Layer 13 of a small transformer language model trained on English Wikipedia (18 layers, counted from 0, width 64).
A neuron adds its activation times its output weights to the MLP's output. To switch it off is to set its activation to zero at one token and run the rest of the model.
A neuron's activation on a vector x is GELU(gate . x) times (in . x), where the dot is the dot product.

Input weights of the MLP neurons that the questions are about. A number n stands for (n - 128) times 0.0052.
n0 gate: 129, 161, 137, 86, 128, 120, 111, 134, 134, 83, 116, 79, 136, 138, 148, 139, 180, 159, 111, 124, 107, 114, 50, 114, 205, 114, 136, 81, 134, 159, 146, 135, 175, 162, 161, 154, 138, 160, 81, 173, 124, 129, 148, 104, 183, 157, 163, 195, 159, 144, 131, 140, 94, 118, 144, 84, 116, 137, 125, 168, 122, 149, 134, 101
n12 gate: 123, 110, 150, 106, 68, 74, 117, 119, 161, 94, 76, 111, 159, 109, 151, 69, 149, 128, 141, 137, 126, 114, 163, 105, 95, 137, 97, 132, 125, 93, 182, 78, 162, 147, 114, 149, 115, 135, 97, 148, 105, 171, 96, 161, 105, 110, 169, 158, 101, 169, 121, 125, 166, 119, 146, 123, 137, 127, 128, 148, 151, 103, 104, 142
n15 gate: 114, 82, 151, 104, 129, 150, 168, 190, 136, 120, 163, 127, 110, 118, 123, 192, 173, 107, 120, 119, 113, 157, 124, 128, 134, 109, 176, 129, 165, 136, 120, 192, 82, 183, 110, 135, 117, 135, 116, 98, 117, 112, 167, 129, 172, 95, 130, 159, 115, 140, 48, 119, 139, 111, 119, 139, 118, 113, 126, 130, 135, 125, 157, 162
n19 gate: 130, 111, 122, 110, 135, 147, 159, 83, 145, 190, 177, 168, 177, 180, 94, 112, 149, 151, 182, 126, 122, 89, 110, 131, 121, 160, 144, 100, 75, 140, 122, 108, 98, 122, 116, 97, 100, 120, 175, 133, 165, 177, 132, 138, 91, 141, 118, 162, 128, 169, 140, 119, 146, 143, 125, 134, 146, 161, 173, 126, 184, 107, 184, 118
n26 gate: 124, 151, 121, 119, 133, 130, 156, 138, 155, 53, 105, 161, 82, 110, 162, 162, 164, 89, 134, 143, 134, 167, 160, 132, 112, 95, 129, 137, 79, 129, 125, 103, 146, 142, 126, 120, 96, 151, 117, 68, 144, 102, 115, 115, 153, 73, 128, 153, 136, 185, 130, 174, 178, 137, 165, 141, 105, 186, 117, 125, 89, 106, 146, 146
n31 gate: 141, 152, 120, 136, 8, 78, 116, 125, 170, 132, 155, 92, 130, 115, 117, 147, 125, 115, 166, 117, 114, 119, 155, 158, 143, 167, 83, 86, 129, 151, 128, 117, 195, 146, 132, 94, 115, 126, 95, 141, 98, 145, 169, 171, 110, 114, 129, 155, 188, 124, 127, 116, 157, 110, 116, 101, 89, 124, 114, 125, 101, 201, 115, 158
n35 gate: 124, 153, 117, 129, 126, 97, 115, 95, 169, 96, 183, 119, 129, 124, 103, 182, 121, 121, 121, 127, 117, 164, 148, 135, 153, 133, 154, 94, 89, 102, 175, 93, 121, 107, 117, 110, 141, 136, 55, 119, 75, 153, 104, 131, 127, 56, 166, 156, 135, 114, 135, 150, 176, 197, 97, 114, 127, 56, 167, 98, 99, 115, 183, 122
n44 gate: 130, 149, 164, 168, 93, 119, 132, 190, 112, 146, 138, 110, 135, 130, 217, 193, 148, 120, 147, 107, 117, 162, 135, 121, 132, 111, 129, 153, 101, 129, 139, 83, 135, 166, 134, 65, 131, 98, 107, 118, 137, 98, 88, 129, 133, 147, 184, 109, 99, 118, 136, 127, 151, 126, 163, 145, 114, 143, 174, 115, 146, 156, 172, 123
n60 gate: 83, 139, 93, 136, 169, 117, 168, 102, 140, 117, 75, 127, 140, 144, 142, 128, 94, 166, 90, 115, 128, 128, 99, 131, 158, 148, 119, 120, 152, 117, 90, 68, 107, 136, 127, 93, 126, 140, 98, 93, 139, 189, 149, 136, 143, 147, 119, 187, 149, 152, 74, 155, 127, 128, 109, 111, 158, 122, 148, 159, 135, 114, 116, 89
n62 gate: 138, 126, 186, 167, 174, 164, 96, 114, 110, 176, 126, 130, 127, 130, 149, 111, 119, 154, 154, 129, 120, 87, 94, 137, 166, 99, 158, 109, 72, 171, 108, 109, 103, 140, 151, 94, 113, 129, 106, 123, 138, 145, 87, 94, 171, 85, 206, 95, 127, 198, 116, 143, 142, 117, 137, 115, 86, 105, 130, 152, 150, 101, 101, 85
n0 in: 110, 87, 130, 158, 42, 132, 164, 123, 88, 97, 149, 63, 78, 122, 87, 120, 117, 117, 119, 117, 124, 152, 149, 96, 107, 110, 170, 112, 150, 137, 136, 222, 133, 89, 183, 149, 168, 157, 127, 156, 120, 68, 131, 156, 146, 86, 142, 71, 138, 111, 62, 204, 150, 111, 75, 196, 150, 94, 137, 70, 126, 132, 129, 159
n12 in: 111, 77, 121, 102, 159, 143, 101, 110, 178, 27, 89, 162, 161, 155, 126, 115, 138, 98, 142, 100, 163, 139, 144, 150, 163, 118, 115, 120, 113, 82, 109, 92, 126, 105, 93, 88, 133, 107, 113, 166, 166, 132, 138, 128, 132, 81, 115, 150, 125, 130, 192, 97, 117, 118, 118, 135, 127, 111, 145, 161, 106, 176, 163, 137
n15 in: 161, 181, 135, 88, 115, 172, 139, 79, 91, 116, 183, 148, 142, 198, 113, 140, 77, 121, 101, 133, 110, 207, 136, 103, 166, 120, 90, 164, 151, 115, 124, 121, 189, 203, 128, 142, 151, 140, 142, 136, 154, 163, 154, 155, 85, 123, 138, 97, 132, 86, 130, 171, 155, 119, 116, 129, 116, 108, 119, 118, 159, 126, 112, 146
n19 in: 114, 167, 134, 141, 148, 121, 137, 166, 186, 159, 148, 169, 140, 76, 107, 158, 132, 92, 95, 133, 146, 182, 170, 106, 70, 134, 182, 114, 156, 130, 122, 113, 173, 72, 123, 67, 51, 167, 132, 169, 162, 142, 101, 149, 143, 87, 129, 94, 127, 139, 148, 184, 100, 167, 140, 112, 121, 112, 123, 72, 113, 171, 113, 117
n26 in: 136, 150, 112, 121, 149, 169, 121, 159, 131, 180, 136, 127, 121, 101, 100, 157, 132, 143, 150, 171, 163, 108, 140, 112, 127, 82, 176, 85, 126, 135, 117, 115, 198, 99, 160, 67, 168, 130, 149, 155, 144, 160, 204, 95, 112, 174, 89, 84, 155, 119, 166, 180, 148, 168, 130, 81, 119, 93, 89, 91, 117, 153, 85, 106
n31 in: 150, 169, 126, 176, 170, 89, 157, 139, 104, 118, 60, 137, 169, 101, 118, 124, 93, 123, 91, 164, 134, 164, 129, 139, 137, 147, 119, 119, 124, 146, 80, 119, 102, 121, 126, 132, 137, 182, 125, 128, 97, 207, 125, 85, 138, 158, 109, 67, 114, 155, 144, 206, 98, 68, 68, 138, 123, 116, 98, 175, 128, 105, 85, 152
n35 in: 123, 131, 145, 121, 170, 122, 131, 119, 150, 143, 151, 126, 152, 146, 131, 97, 140, 135, 112, 142, 156, 132, 136, 139, 211, 149, 140, 100, 113, 118, 120, 91, 116, 196, 112, 68, 174, 131, 92, 166, 93, 145, 72, 110, 179, 165, 165, 138, 170, 140, 150, 141, 168, 190, 149, 136, 171, 137, 108, 97, 176, 128, 133, 109
n44 in: 144, 160, 101, 91, 170, 125, 96, 64, 136, 125, 85, 133, 177, 81, 82, 100, 195, 148, 158, 147, 178, 58, 124, 154, 112, 95, 135, 120, 133, 88, 147, 144, 147, 181, 164, 118, 125, 94, 169, 136, 150, 162, 113, 152, 139, 166, 150, 116, 151, 137, 121, 175, 83, 125, 92, 119, 152, 117, 146, 139, 143, 136, 109, 124
n60 in: 100, 99, 74, 162, 163, 129, 115, 148, 106, 167, 83, 129, 122, 111, 145, 160, 115, 189, 119, 151, 111, 133, 103, 122, 146, 168, 123, 121, 188, 129, 111, 116, 137, 85, 133, 99, 123, 191, 108, 120, 148, 152, 120, 153, 116, 114, 97, 175, 134, 202, 132, 130, 128, 90, 105, 133, 176, 135, 148, 100, 121, 107, 157, 95
n62 in: 114, 110, 130, 140, 107, 134, 135, 199, 130, 154, 156, 161, 107, 217, 156, 164, 116, 165, 147, 106, 141, 167, 138, 34, 110, 168, 160, 174, 119, 56, 171, 126, 114, 79, 140, 97, 147, 144, 154, 101, 151, 134, 159, 91, 100, 113, 72, 153, 177, 96, 191, 184, 167, 99, 98, 116, 102, 143, 160, 145, 161, 146, 121, 108

Output weights of the MLP neurons that the questions are about. A number n stands for (n - 128) times 0.0026.
n0: 113, 196, 91, 128, 83, 190, 202, 159, 94, 157, 148, 123, 141, 45, 128, 128, 130, 208, 128, 89, 191, 157, 117, 241, 133, 110, 101, 78, 116, 52, 111, 108, 133, 125, 156, 180, 136, 205, 101, 133, 69, 152, 117, 139, 184, 89, 168, 106, 109, 164, 90, 143, 120, 85, 124, 124, 88, 154, 177, 65, 125, 73, 102, 127
n12: 67, 160, 159, 163, 104, 152, 130, 99, 117, 214, 99, 128, 81, 105, 69, 134, 101, 131, 122, 122, 79, 147, 145, 97, 128, 46, 135, 79, 136, 90, 155, 152, 191, 72, 105, 136, 175, 108, 141, 93, 97, 140, 142, 107, 153, 74, 209, 121, 172, 138, 80, 150, 103, 78, 109, 73, 156, 104, 140, 114, 140, 65, 65, 118
n15: 71, 129, 72, 219, 95, 169, 123, 161, 133, 81, 151, 110, 117, 80, 199, 89, 37, 155, 161, 180, 148, 128, 149, 165, 142, 162, 223, 98, 123, 164, 197, 205, 84, 155, 170, 101, 82, 147, 181, 125, 106, 118, 141, 126, 129, 114, 102, 127, 93, 153, 171, 121, 141, 113, 127, 122, 94, 106, 140, 164, 98, 83, 135, 166
n19: 93, 155, 106, 122, 248, 165, 190, 173, 135, 174, 120, 119, 129, 193, 126, 126, 208, 169, 157, 147, 92, 137, 118, 123, 187, 153, 129, 87, 199, 163, 140, 148, 107, 137, 115, 109, 147, 163, 108, 156, 124, 174, 143, 170, 61, 141, 141, 188, 178, 122, 18, 58, 124, 154, 124, 117, 160, 150, 108, 211, 142, 140, 98, 75
n26: 129, 133, 93, 109, 88, 126, 106, 141, 145, 144, 200, 73, 187, 113, 105, 50, 147, 180, 166, 142, 164, 127, 112, 214, 184, 74, 113, 141, 138, 133, 121, 141, 155, 90, 140, 152, 150, 177, 157, 123, 111, 129, 141, 141, 70, 76, 158, 165, 81, 66, 112, 78, 96, 105, 88, 159, 147, 80, 132, 135, 154, 141, 144, 105
n31: 231, 51, 132, 116, 116, 138, 148, 142, 89, 71, 198, 99, 97, 115, 112, 182, 125, 126, 148, 96, 100, 136, 96, 182, 101, 64, 144, 120, 120, 135, 134, 186, 189, 214, 170, 83, 164, 106, 138, 120, 171, 164, 124, 96, 126, 64, 143, 163, 112, 32, 116, 89, 95, 163, 115, 196, 96, 45, 130, 163, 98, 119, 125, 116
n35: 146, 129, 143, 62, 82, 131, 138, 119, 137, 119, 125, 135, 125, 157, 151, 89, 123, 93, 78, 106, 74, 131, 247, 94, 136, 55, 151, 105, 129, 114, 123, 170, 146, 118, 144, 158, 31, 86, 97, 95, 83, 134, 130, 92, 164, 119, 76, 136, 144, 72, 86, 143, 158, 66, 90, 136, 95, 105, 129, 55, 182, 99, 142, 115
n44: 143, 113, 160, 170, 115, 96, 128, 117, 104, 122, 122, 73, 175, 141, 96, 99, 208, 160, 170, 159, 162, 113, 158, 109, 124, 100, 140, 183, 80, 103, 131, 112, 127, 167, 130, 160, 164, 100, 97, 175, 139, 163, 126, 124, 67, 121, 180, 178, 144, 118, 172, 141, 83, 93, 160, 155, 128, 160, 154, 119, 174, 145, 105, 82
n60: 132, 88, 93, 119, 92, 165, 129, 183, 166, 151, 121, 90, 148, 101, 119, 107, 126, 101, 67, 222, 105, 171, 113, 144, 92, 170, 120, 90, 115, 171, 119, 83, 109, 113, 105, 168, 145, 147, 116, 128, 75, 139, 185, 105, 91, 128, 120, 86, 129, 120, 126, 148, 143, 101, 176, 115, 120, 43, 116, 124, 70, 97, 142, 95
n62: 150, 159, 119, 108, 177, 208, 152, 176, 102, 143, 155, 142, 172, 136, 103, 126, 169, 85, 82, 93, 149, 69, 141, 148, 146, 224, 157, 168, 160, 86, 169, 128, 126, 98, 148, 104, 157, 50, 75, 159, 184, 102, 64, 75, 98, 205, 114, 135, 78, 110, 131, 97, 170, 103, 157, 102, 162, 157, 129, 177, 126, 141, 159, 99

Each question names a token from some text and the token that comes next. It shows the vector x that enters the MLP there. A number n stands for (n - 128) times 0.048.

Then comes g, the gradient of the next token's log-probability with respect to the MLP's output, scaled to length 1. A neuron's effect is roughly proportional to its activation times (output weights . g). A number n stands for (n - 128) times 0.0037.

"'s", then " s"
x: 160, 130, 74, 131, 143, 147, 124, 117, 147, 115, 120, 114, 114, 96, 111, 132, 144, 139, 175, 174, 147, 128, 159, 119, 112, 60, 155, 162, 106, 134, 132, 113, 137, 111, 116, 93, 130, 127, 112, 99, 88, 153, 89, 142, 70, 187, 132, 160, 155, 126, 151, 120, 158, 169, 106, 210, 139, 157, 121, 118, 163, 127, 157, 146
g: 155, 108, 158, 144, 129, 163, 123, 130, 109, 96, 120, 38, 154, 116, 156, 41, 155, 163, 195, 149, 118, 127, 125, 156, 113, 141, 141, 118, 92, 126, 76, 129, 153, 110, 77, 162, 128, 136, 138, 166, 112, 95, 116, 138, 64, 87, 109, 138, 119, 26, 132, 116, 161, 123, 175, 126, 120, 93, 158, 167, 155, 52, 121, 128
Which two neurons, each switched off alone, lower its probability most, in order? n26, n44

" the", then " n"
x: 125, 128, 75, 150, 144, 177, 135, 118, 177, 123, 122, 102, 138, 96, 137, 125, 102, 133, 202, 146, 150, 127, 164, 95, 120, 69, 138, 153, 115, 131, 141, 100, 123, 139, 107, 130, 111, 135, 150, 92, 90, 137, 110, 156, 105, 167, 127, 135, 138, 132, 150, 119, 147, 163, 103, 229, 79, 127, 129, 152, 164, 120, 143, 132
g: 171, 106, 110, 155, 143, 147, 111, 170, 111, 119, 106, 116, 104, 130, 139, 29, 153, 78, 213, 147, 179, 149, 140, 102, 62, 134, 113, 149, 85, 114, 82, 110, 138, 113, 60, 109, 131, 179, 88, 163, 148, 109, 100, 112, 110, 97, 85, 150, 141, 98, 147, 156, 104, 77, 206, 113, 142, 102, 126, 156, 156, 112, 157, 124
Which neuron, switched off, lowers the next token's probability most? n44

"ian", then "ity"
x: 192, 133, 63, 131, 171, 138, 129, 183, 150, 147, 127, 122, 113, 94, 156, 107, 138, 125, 133, 176, 146, 130, 138, 119, 164, 123, 118, 107, 122, 174, 102, 125, 145, 136, 105, 69, 139, 109, 124, 107, 112, 130, 76, 125, 82, 148, 126, 149, 133, 148, 131, 105, 158, 188, 123, 191, 112, 183, 116, 120, 153, 112, 127, 121
g: 116, 151, 152, 194, 163, 54, 125, 126, 112, 174, 124, 108, 158, 139, 188, 143, 85, 113, 137, 115, 121, 139, 120, 146, 162, 172, 85, 147, 154, 159, 104, 102, 154, 117, 78, 122, 111, 127, 109, 105, 193, 204, 99, 119, 166, 137, 184, 122, 127, 115, 98, 68, 110, 95, 160, 171, 191, 171, 67, 129, 115, 134, 83, 164
Which neuron, switched off, lowers the next token's probability most? n35

" ", then "ess"
x: 83, 109, 66, 110, 160, 53, 135, 188, 101, 145, 114, 92, 127, 123, 130, 124, 149, 110, 126, 147, 104, 106, 147, 103, 133, 106, 100, 154, 128, 108, 138, 164, 97, 140, 126, 110, 142, 153, 103, 146, 146, 108, 161, 105, 158, 131, 177, 118, 118, 151, 164, 129, 121, 71, 154, 156, 89, 224, 132, 122, 95, 132, 143, 125
g: 122, 151, 115, 81, 183, 132, 141, 164, 110, 183, 103, 129, 177, 105, 152, 131, 110, 108, 175, 154, 138, 149, 88, 128, 141, 139, 76, 162, 120, 131, 160, 93, 127, 171, 96, 173, 131, 63, 103, 67, 76, 97, 92, 148, 164, 109, 121, 99, 118, 97, 89, 129, 166, 160, 141, 86, 131, 99, 106, 205, 51, 151, 123, 67
Which neuron, switched off, lowers the next token's probability most? n15

" c", then "oll"
x: 118, 134, 82, 153, 95, 147, 137, 155, 130, 140, 90, 107, 113, 121, 147, 118, 137, 89, 130, 119, 172, 105, 147, 120, 156, 89, 150, 207, 117, 143, 164, 117, 93, 128, 100, 81, 133, 155, 127, 118, 149, 104, 82, 139, 138, 68, 136, 140, 141, 106, 149, 62, 138, 124, 195, 171, 111, 156, 125, 156, 158, 83, 99, 157
g: 71, 161, 145, 169, 141, 116, 158, 125, 158, 157, 161, 119, 150, 141, 114, 95, 171, 125, 123, 164, 173, 114, 90, 180, 101, 94, 124, 183, 169, 131, 127, 172, 100, 108, 150, 118, 78, 68, 122, 171, 143, 161, 110, 54, 108, 185, 203, 138, 121, 142, 138, 126, 145, 197, 145, 113, 138, 134, 176, 167, 106, 152, 104, 197
Which neuron, switched off, lowers the next token's probability most? n62

" o", then "per"
x: 100, 76, 118, 117, 148, 134, 112, 104, 94, 123, 168, 80, 135, 136, 120, 112, 139, 165, 124, 123, 143, 167, 188, 116, 136, 113, 148, 182, 74, 94, 111, 113, 154, 102, 80, 146, 144, 150, 89, 116, 105, 114, 76, 178, 101, 93, 133, 107, 150, 128, 149, 105, 122, 81, 141, 129, 39, 125, 146, 74, 140, 101, 120, 158
g: 129, 90, 144, 159, 107, 67, 93, 89, 201, 111, 154, 140, 145, 78, 147, 204, 119, 159, 147, 113, 91, 78, 137, 155, 92, 107, 182, 140, 137, 122, 91, 123, 124, 117, 106, 92, 139, 188, 102, 170, 94, 139, 145, 153, 119, 157, 169, 148, 153, 167, 96, 127, 95, 128, 139, 83, 144, 85, 88, 82, 203, 76, 90, 134
Which neuron, switched off, lowers the next token's probability most? n12

"c", then "us"
x: 123, 149, 100, 147, 110, 145, 118, 94, 170, 114, 89, 120, 143, 150, 166, 70, 79, 77, 102, 144, 165, 87, 109, 69, 126, 144, 85, 97, 133, 131, 177, 104, 83, 85, 132, 127, 150, 123, 106, 125, 86, 110, 147, 147, 127, 114, 146, 123, 122, 94, 73, 91, 112, 123, 172, 163, 147, 157, 120, 153, 122, 80, 119, 170
g: 154, 41, 147, 140, 153, 117, 136, 169, 82, 130, 141, 129, 107, 178, 135, 89, 124, 140, 107, 104, 176, 122, 69, 150, 139, 167, 153, 59, 126, 145, 25, 97, 131, 114, 164, 119, 170, 161, 119, 108, 103, 111, 131, 129, 161, 109, 111, 83, 84, 111, 121, 96, 185, 139, 99, 116, 128, 52, 173, 138, 171, 127, 90, 115
Which neuron, switched off, lowers the next token's probability most? n26

"b", then "ac"
x: 113, 57, 82, 129, 138, 139, 130, 147, 138, 102, 71, 90, 110, 156, 159, 123, 107, 114, 28, 146, 122, 115, 84, 118, 156, 128, 110, 142, 97, 158, 110, 151, 135, 139, 107, 128, 116, 124, 119, 126, 104, 97, 113, 173, 143, 105, 42, 109, 189, 155, 161, 113, 149, 149, 131, 115, 170, 117, 131, 110, 120, 96, 142, 131
g: 115, 148, 124, 171, 139, 152, 75, 126, 116, 154, 174, 158, 132, 57, 82, 115, 139, 166, 87, 168, 122, 131, 134, 109, 165, 122, 127, 116, 131, 119, 100, 66, 91, 152, 120, 158, 175, 152, 177, 167, 101, 78, 158, 94, 173, 190, 61, 174, 114, 85, 121, 65, 173, 131, 82, 150, 125, 110, 146, 82, 114, 160, 148, 89
Which neuron, switched off, lowers the next token's probability most? n60

" is", then " not"
x: 130, 136, 95, 120, 157, 175, 105, 140, 104, 166, 129, 149, 109, 123, 113, 109, 108, 137, 160, 144, 174, 57, 116, 98, 106, 78, 123, 124, 120, 91, 76, 171, 101, 105, 128, 114, 118, 106, 107, 180, 110, 49, 141, 162, 113, 130, 133, 131, 188, 119, 169, 154, 104, 135, 109, 144, 89, 99, 132, 98, 159, 142, 162, 133
g: 114, 175, 110, 196, 62, 102, 100, 129, 106, 137, 103, 181, 127, 138, 158, 105, 145, 130, 134, 119, 165, 54, 126, 90, 136, 131, 153, 62, 120, 109, 158, 138, 185, 142, 67, 133, 120, 129, 106, 112, 114, 130, 120, 176, 124, 114, 218, 97, 67, 129, 158, 192, 86, 101, 169, 124, 98, 149, 125, 138, 78, 158, 117, 89
Which neuron, switched off, raises the next token's probability most? n19

"or", then "r"
x: 111, 131, 88, 136, 104, 132, 100, 108, 168, 126, 161, 122, 102, 169, 153, 137, 104, 122, 141, 114, 162, 31, 128, 116, 112, 154, 78, 146, 135, 122, 133, 92, 144, 92, 98, 95, 141, 170, 139, 100, 75, 79, 134, 145, 81, 157, 108, 149, 94, 111, 102, 124, 142, 75, 171, 168, 136, 135, 137, 136, 148, 97, 135, 166
g: 137, 123, 115, 82, 135, 109, 163, 159, 192, 130, 48, 130, 118, 122, 186, 140, 98, 130, 89, 93, 106, 131, 139, 128, 96, 147, 145, 146, 155, 143, 166, 163, 145, 173, 137, 157, 61, 169, 95, 168, 122, 112, 137, 142, 51, 99, 93, 192, 135, 144, 145, 148, 147, 69, 127, 125, 77, 65, 106, 196, 80, 113, 116, 129
Which neuron, switched off, raises the next token's probability most? n19

"a", then "x"
x: 102, 113, 50, 146, 131, 105, 103, 150, 113, 91, 165, 140, 124, 140, 154, 110, 113, 131, 84, 153, 75, 83, 137, 156, 122, 68, 145, 137, 79, 155, 106, 141, 116, 107, 130, 139, 146, 134, 67, 158, 94, 159, 146, 146, 156, 118, 122, 125, 92, 109, 121, 111, 174, 132, 107, 116, 100, 138, 129, 179, 104, 139, 115, 165
g: 177, 193, 171, 95, 168, 136, 101, 118, 71, 106, 193, 145, 87, 159, 94, 183, 142, 154, 169, 102, 82, 129, 128, 163, 144, 97, 144, 129, 78, 141, 137, 88, 71, 116, 134, 194, 94, 129, 116, 112, 127, 175, 160, 99, 172, 101, 86, 102, 99, 150, 148, 146, 92, 87, 132, 124, 101, 118, 202, 114, 75, 111, 109, 126
Which neuron, switched off, lowers the next token's probability most? n31

"p", then "ace"
x: 137, 103, 108, 146, 139, 119, 91, 120, 168, 70, 69, 129, 131, 139, 115, 112, 94, 130, 84, 155, 144, 136, 164, 123, 132, 158, 91, 165, 136, 99, 126, 194, 81, 135, 100, 74, 169, 101, 141, 179, 110, 67, 126, 144, 164, 121, 123, 156, 135, 109, 140, 126, 114, 179, 188, 135, 155, 157, 149, 117, 143, 126, 55, 132
g: 126, 172, 128, 104, 103, 126, 128, 199, 123, 123, 181, 172, 140, 177, 147, 184, 164, 153, 136, 142, 143, 87, 105, 127, 119, 132, 168, 136, 140, 136, 110, 127, 120, 100, 123, 99, 200, 208, 181, 123, 127, 64, 183, 107, 137, 67, 166, 98, 118, 183, 160, 103, 177, 100, 117, 128, 192, 114, 120, 153, 91, 156, 87, 145
Which two neurons, each switched off alone, lower its probability most, in order? n35, n12

" who", then " had"
x: 109, 167, 83, 124, 139, 140, 93, 128, 126, 104, 101, 78, 117, 115, 122, 89, 151, 178, 148, 124, 174, 128, 126, 126, 87, 84, 125, 93, 82, 151, 129, 198, 104, 126, 117, 119, 119, 157, 72, 105, 105, 117, 99, 121, 114, 124, 131, 117, 144, 119, 176, 152, 110, 130, 158, 198, 129, 169, 118, 148, 189, 155, 149, 140
g: 76, 194, 152, 121, 120, 131, 129, 165, 138, 129, 95, 163, 99, 117, 102, 178, 67, 217, 83, 113, 157, 162, 165, 181, 108, 144, 132, 87, 101, 152, 138, 158, 121, 103, 108, 170, 151, 110, 167, 163, 113, 177, 113, 63, 144, 79, 112, 114, 100, 155, 115, 71, 100, 92, 166, 99, 98, 114, 132, 108, 147, 171, 183, 140
Which neuron, switched off, lowers the next token's probability most? n0

" 202", then "1"
x: 135, 138, 119, 78, 141, 163, 148, 96, 134, 150, 77, 103, 127, 148, 147, 137, 127, 70, 147, 59, 112, 118, 158, 131, 90, 87, 94, 103, 147, 161, 97, 96, 90, 167, 116, 153, 127, 125, 120, 142, 103, 97, 201, 130, 77, 97, 159, 146, 138, 162, 164, 98, 170, 111, 111, 144, 91, 130, 89, 170, 107, 137, 154, 96
g: 118, 89, 105, 112, 145, 78, 231, 120, 145, 139, 172, 168, 140, 100, 174, 164, 130, 158, 110, 157, 95, 180, 143, 110, 87, 116, 102, 125, 180, 117, 135, 88, 103, 97, 181, 110, 143, 139, 139, 150, 69, 112, 92, 110, 147, 214, 107, 137, 162, 180, 129, 96, 169, 119, 125, 114, 145, 149, 107, 121, 170, 163, 117, 56
Which neuron, switched off, lowers the next token's probability most? n31

"1", then ","
x: 161, 71, 125, 145, 131, 123, 131, 116, 116, 173, 124, 93, 122, 119, 169, 104, 177, 102, 122, 124, 111, 84, 176, 134, 108, 48, 128, 39, 131, 109, 94, 127, 142, 146, 139, 143, 141, 129, 158, 127, 113, 143, 129, 93, 106, 129, 134, 124, 129, 163, 152, 81, 91, 137, 177, 152, 94, 134, 100, 166, 153, 80, 134, 119
g: 156, 93, 90, 146, 144, 116, 91, 145, 136, 62, 81, 123, 128, 72, 141, 128, 116, 162, 114, 71, 112, 119, 81, 128, 136, 155, 61, 115, 130, 91, 90, 120, 137, 141, 125, 116, 67, 37, 150, 103, 190, 97, 150, 79, 91, 175, 133, 89, 111, 113, 176, 85, 119, 77, 133, 97, 152, 155, 100, 87, 117, 146, 74, 127
Which neuron, switched off, lowers the next token's probability most? n19

" pr", then "is"
x: 104, 80, 111, 114, 161, 148, 116, 186, 104, 148, 135, 101, 122, 110, 190, 124, 107, 128, 163, 126, 99, 154, 82, 160, 134, 133, 148, 189, 92, 141, 128, 152, 153, 121, 110, 123, 149, 126, 130, 103, 146, 102, 117, 121, 160, 102, 131, 132, 91, 93, 121, 84, 161, 165, 141, 205, 119, 65, 144, 175, 148, 141, 128, 77
g: 173, 110, 133, 152, 169, 161, 112, 123, 144, 100, 186, 141, 119, 112, 151, 102, 117, 158, 124, 176, 153, 101, 76, 138, 140, 135, 83, 132, 108, 90, 104, 78, 158, 113, 209, 76, 131, 142, 99, 125, 65, 182, 146, 127, 122, 176, 124, 79, 166, 134, 120, 137, 107, 198, 204, 181, 138, 93, 85, 160, 121, 182, 113, 138
Which neuron, switched off, lowers the next token's probability most? n15

"h", then "out"
x: 169, 135, 106, 127, 173, 177, 63, 105, 155, 92, 126, 85, 109, 107, 91, 95, 102, 106, 75, 122, 189, 203, 131, 133, 126, 129, 130, 96, 103, 127, 147, 89, 145, 132, 102, 126, 140, 129, 123, 165, 120, 149, 114, 176, 130, 142, 126, 118, 117, 83, 182, 128, 153, 142, 188, 157, 125, 105, 87, 140, 156, 117, 121, 130
g: 97, 138, 87, 109, 107, 155, 146, 155, 67, 147, 116, 180, 144, 154, 181, 162, 109, 52, 85, 92, 146, 127, 58, 165, 111, 134, 130, 134, 146, 107, 142, 161, 76, 117, 132, 167, 132, 180, 77, 148, 113, 89, 123, 137, 173, 87, 108, 171, 167, 85, 169, 98, 149, 129, 94, 101, 172, 88, 101, 116, 100, 72, 171, 161
Which neuron, switched off, lowers the next token's probability most? n35

"s", then " from"
x: 151, 110, 96, 125, 142, 100, 108, 175, 131, 109, 85, 106, 133, 116, 120, 99, 115, 135, 159, 125, 156, 83, 149, 138, 118, 74, 91, 127, 73, 182, 123, 104, 184, 134, 129, 112, 192, 128, 95, 186, 95, 116, 150, 129, 124, 120, 159, 123, 86, 107, 127, 161, 93, 168, 167, 145, 91, 152, 99, 137, 166, 131, 124, 151
g: 125, 109, 159, 108, 115, 80, 138, 96, 123, 166, 52, 136, 82, 128, 94, 122, 132, 101, 153, 176, 122, 152, 93, 127, 93, 126, 129, 132, 103, 99, 125, 67, 166, 93, 132, 172, 176, 164, 66, 170, 137, 118, 102, 103, 90, 165, 134, 194, 172, 178, 148, 157, 106, 95, 94, 146, 150, 157, 150, 108, 68, 198, 79, 153
Which neuron, switched off, raises the next token's probability most? n31

" Un", then "ivers"
x: 118, 140, 87, 156, 121, 105, 133, 164, 127, 148, 156, 98, 126, 134, 186, 148, 44, 126, 134, 145, 86, 93, 128, 83, 195, 141, 125, 118, 104, 127, 113, 193, 193, 98, 127, 114, 185, 139, 118, 130, 162, 96, 128, 143, 132, 97, 115, 126, 140, 146, 157, 98, 121, 147, 137, 161, 66, 164, 128, 156, 158, 119, 137, 128
g: 119, 183, 152, 194, 140, 135, 156, 128, 80, 207, 192, 138, 131, 162, 109, 143, 149, 104, 129, 104, 79, 157, 105, 119, 136, 106, 119, 68, 171, 71, 207, 153, 148, 162, 123, 75, 143, 141, 110, 131, 178, 141, 173, 100, 130, 133, 132, 100, 159, 115, 92, 131, 104, 155, 110, 130, 109, 101, 191, 162, 83, 182, 161, 134
Which neuron, switched off, lowers the next token's probability most? n44

"ur", then "y"
x: 123, 101, 111, 118, 142, 145, 102, 142, 145, 137, 198, 170, 143, 155, 143, 153, 150, 139, 147, 164, 105, 121, 39, 134, 157, 142, 116, 115, 109, 147, 137, 161, 168, 83, 126, 128, 126, 158, 120, 181, 106, 150, 147, 123, 81, 167, 79, 179, 120, 76, 138, 104, 177, 111, 159, 198, 143, 119, 113, 120, 129, 120, 103, 142
g: 85, 110, 121, 81, 121, 141, 115, 94, 158, 121, 89, 81, 120, 125, 78, 156, 147, 106, 107, 172, 105, 92, 143, 56, 131, 124, 125, 139, 93, 165, 123, 90, 74, 127, 176, 162, 92, 112, 138, 130, 159, 137, 64, 126, 86, 111, 99, 138, 62, 99, 172, 127, 100, 46, 99, 117, 134, 220, 119, 124, 156, 92, 105, 166
Which two neurons, each switched off alone, lower its probability most, in order? n19, n0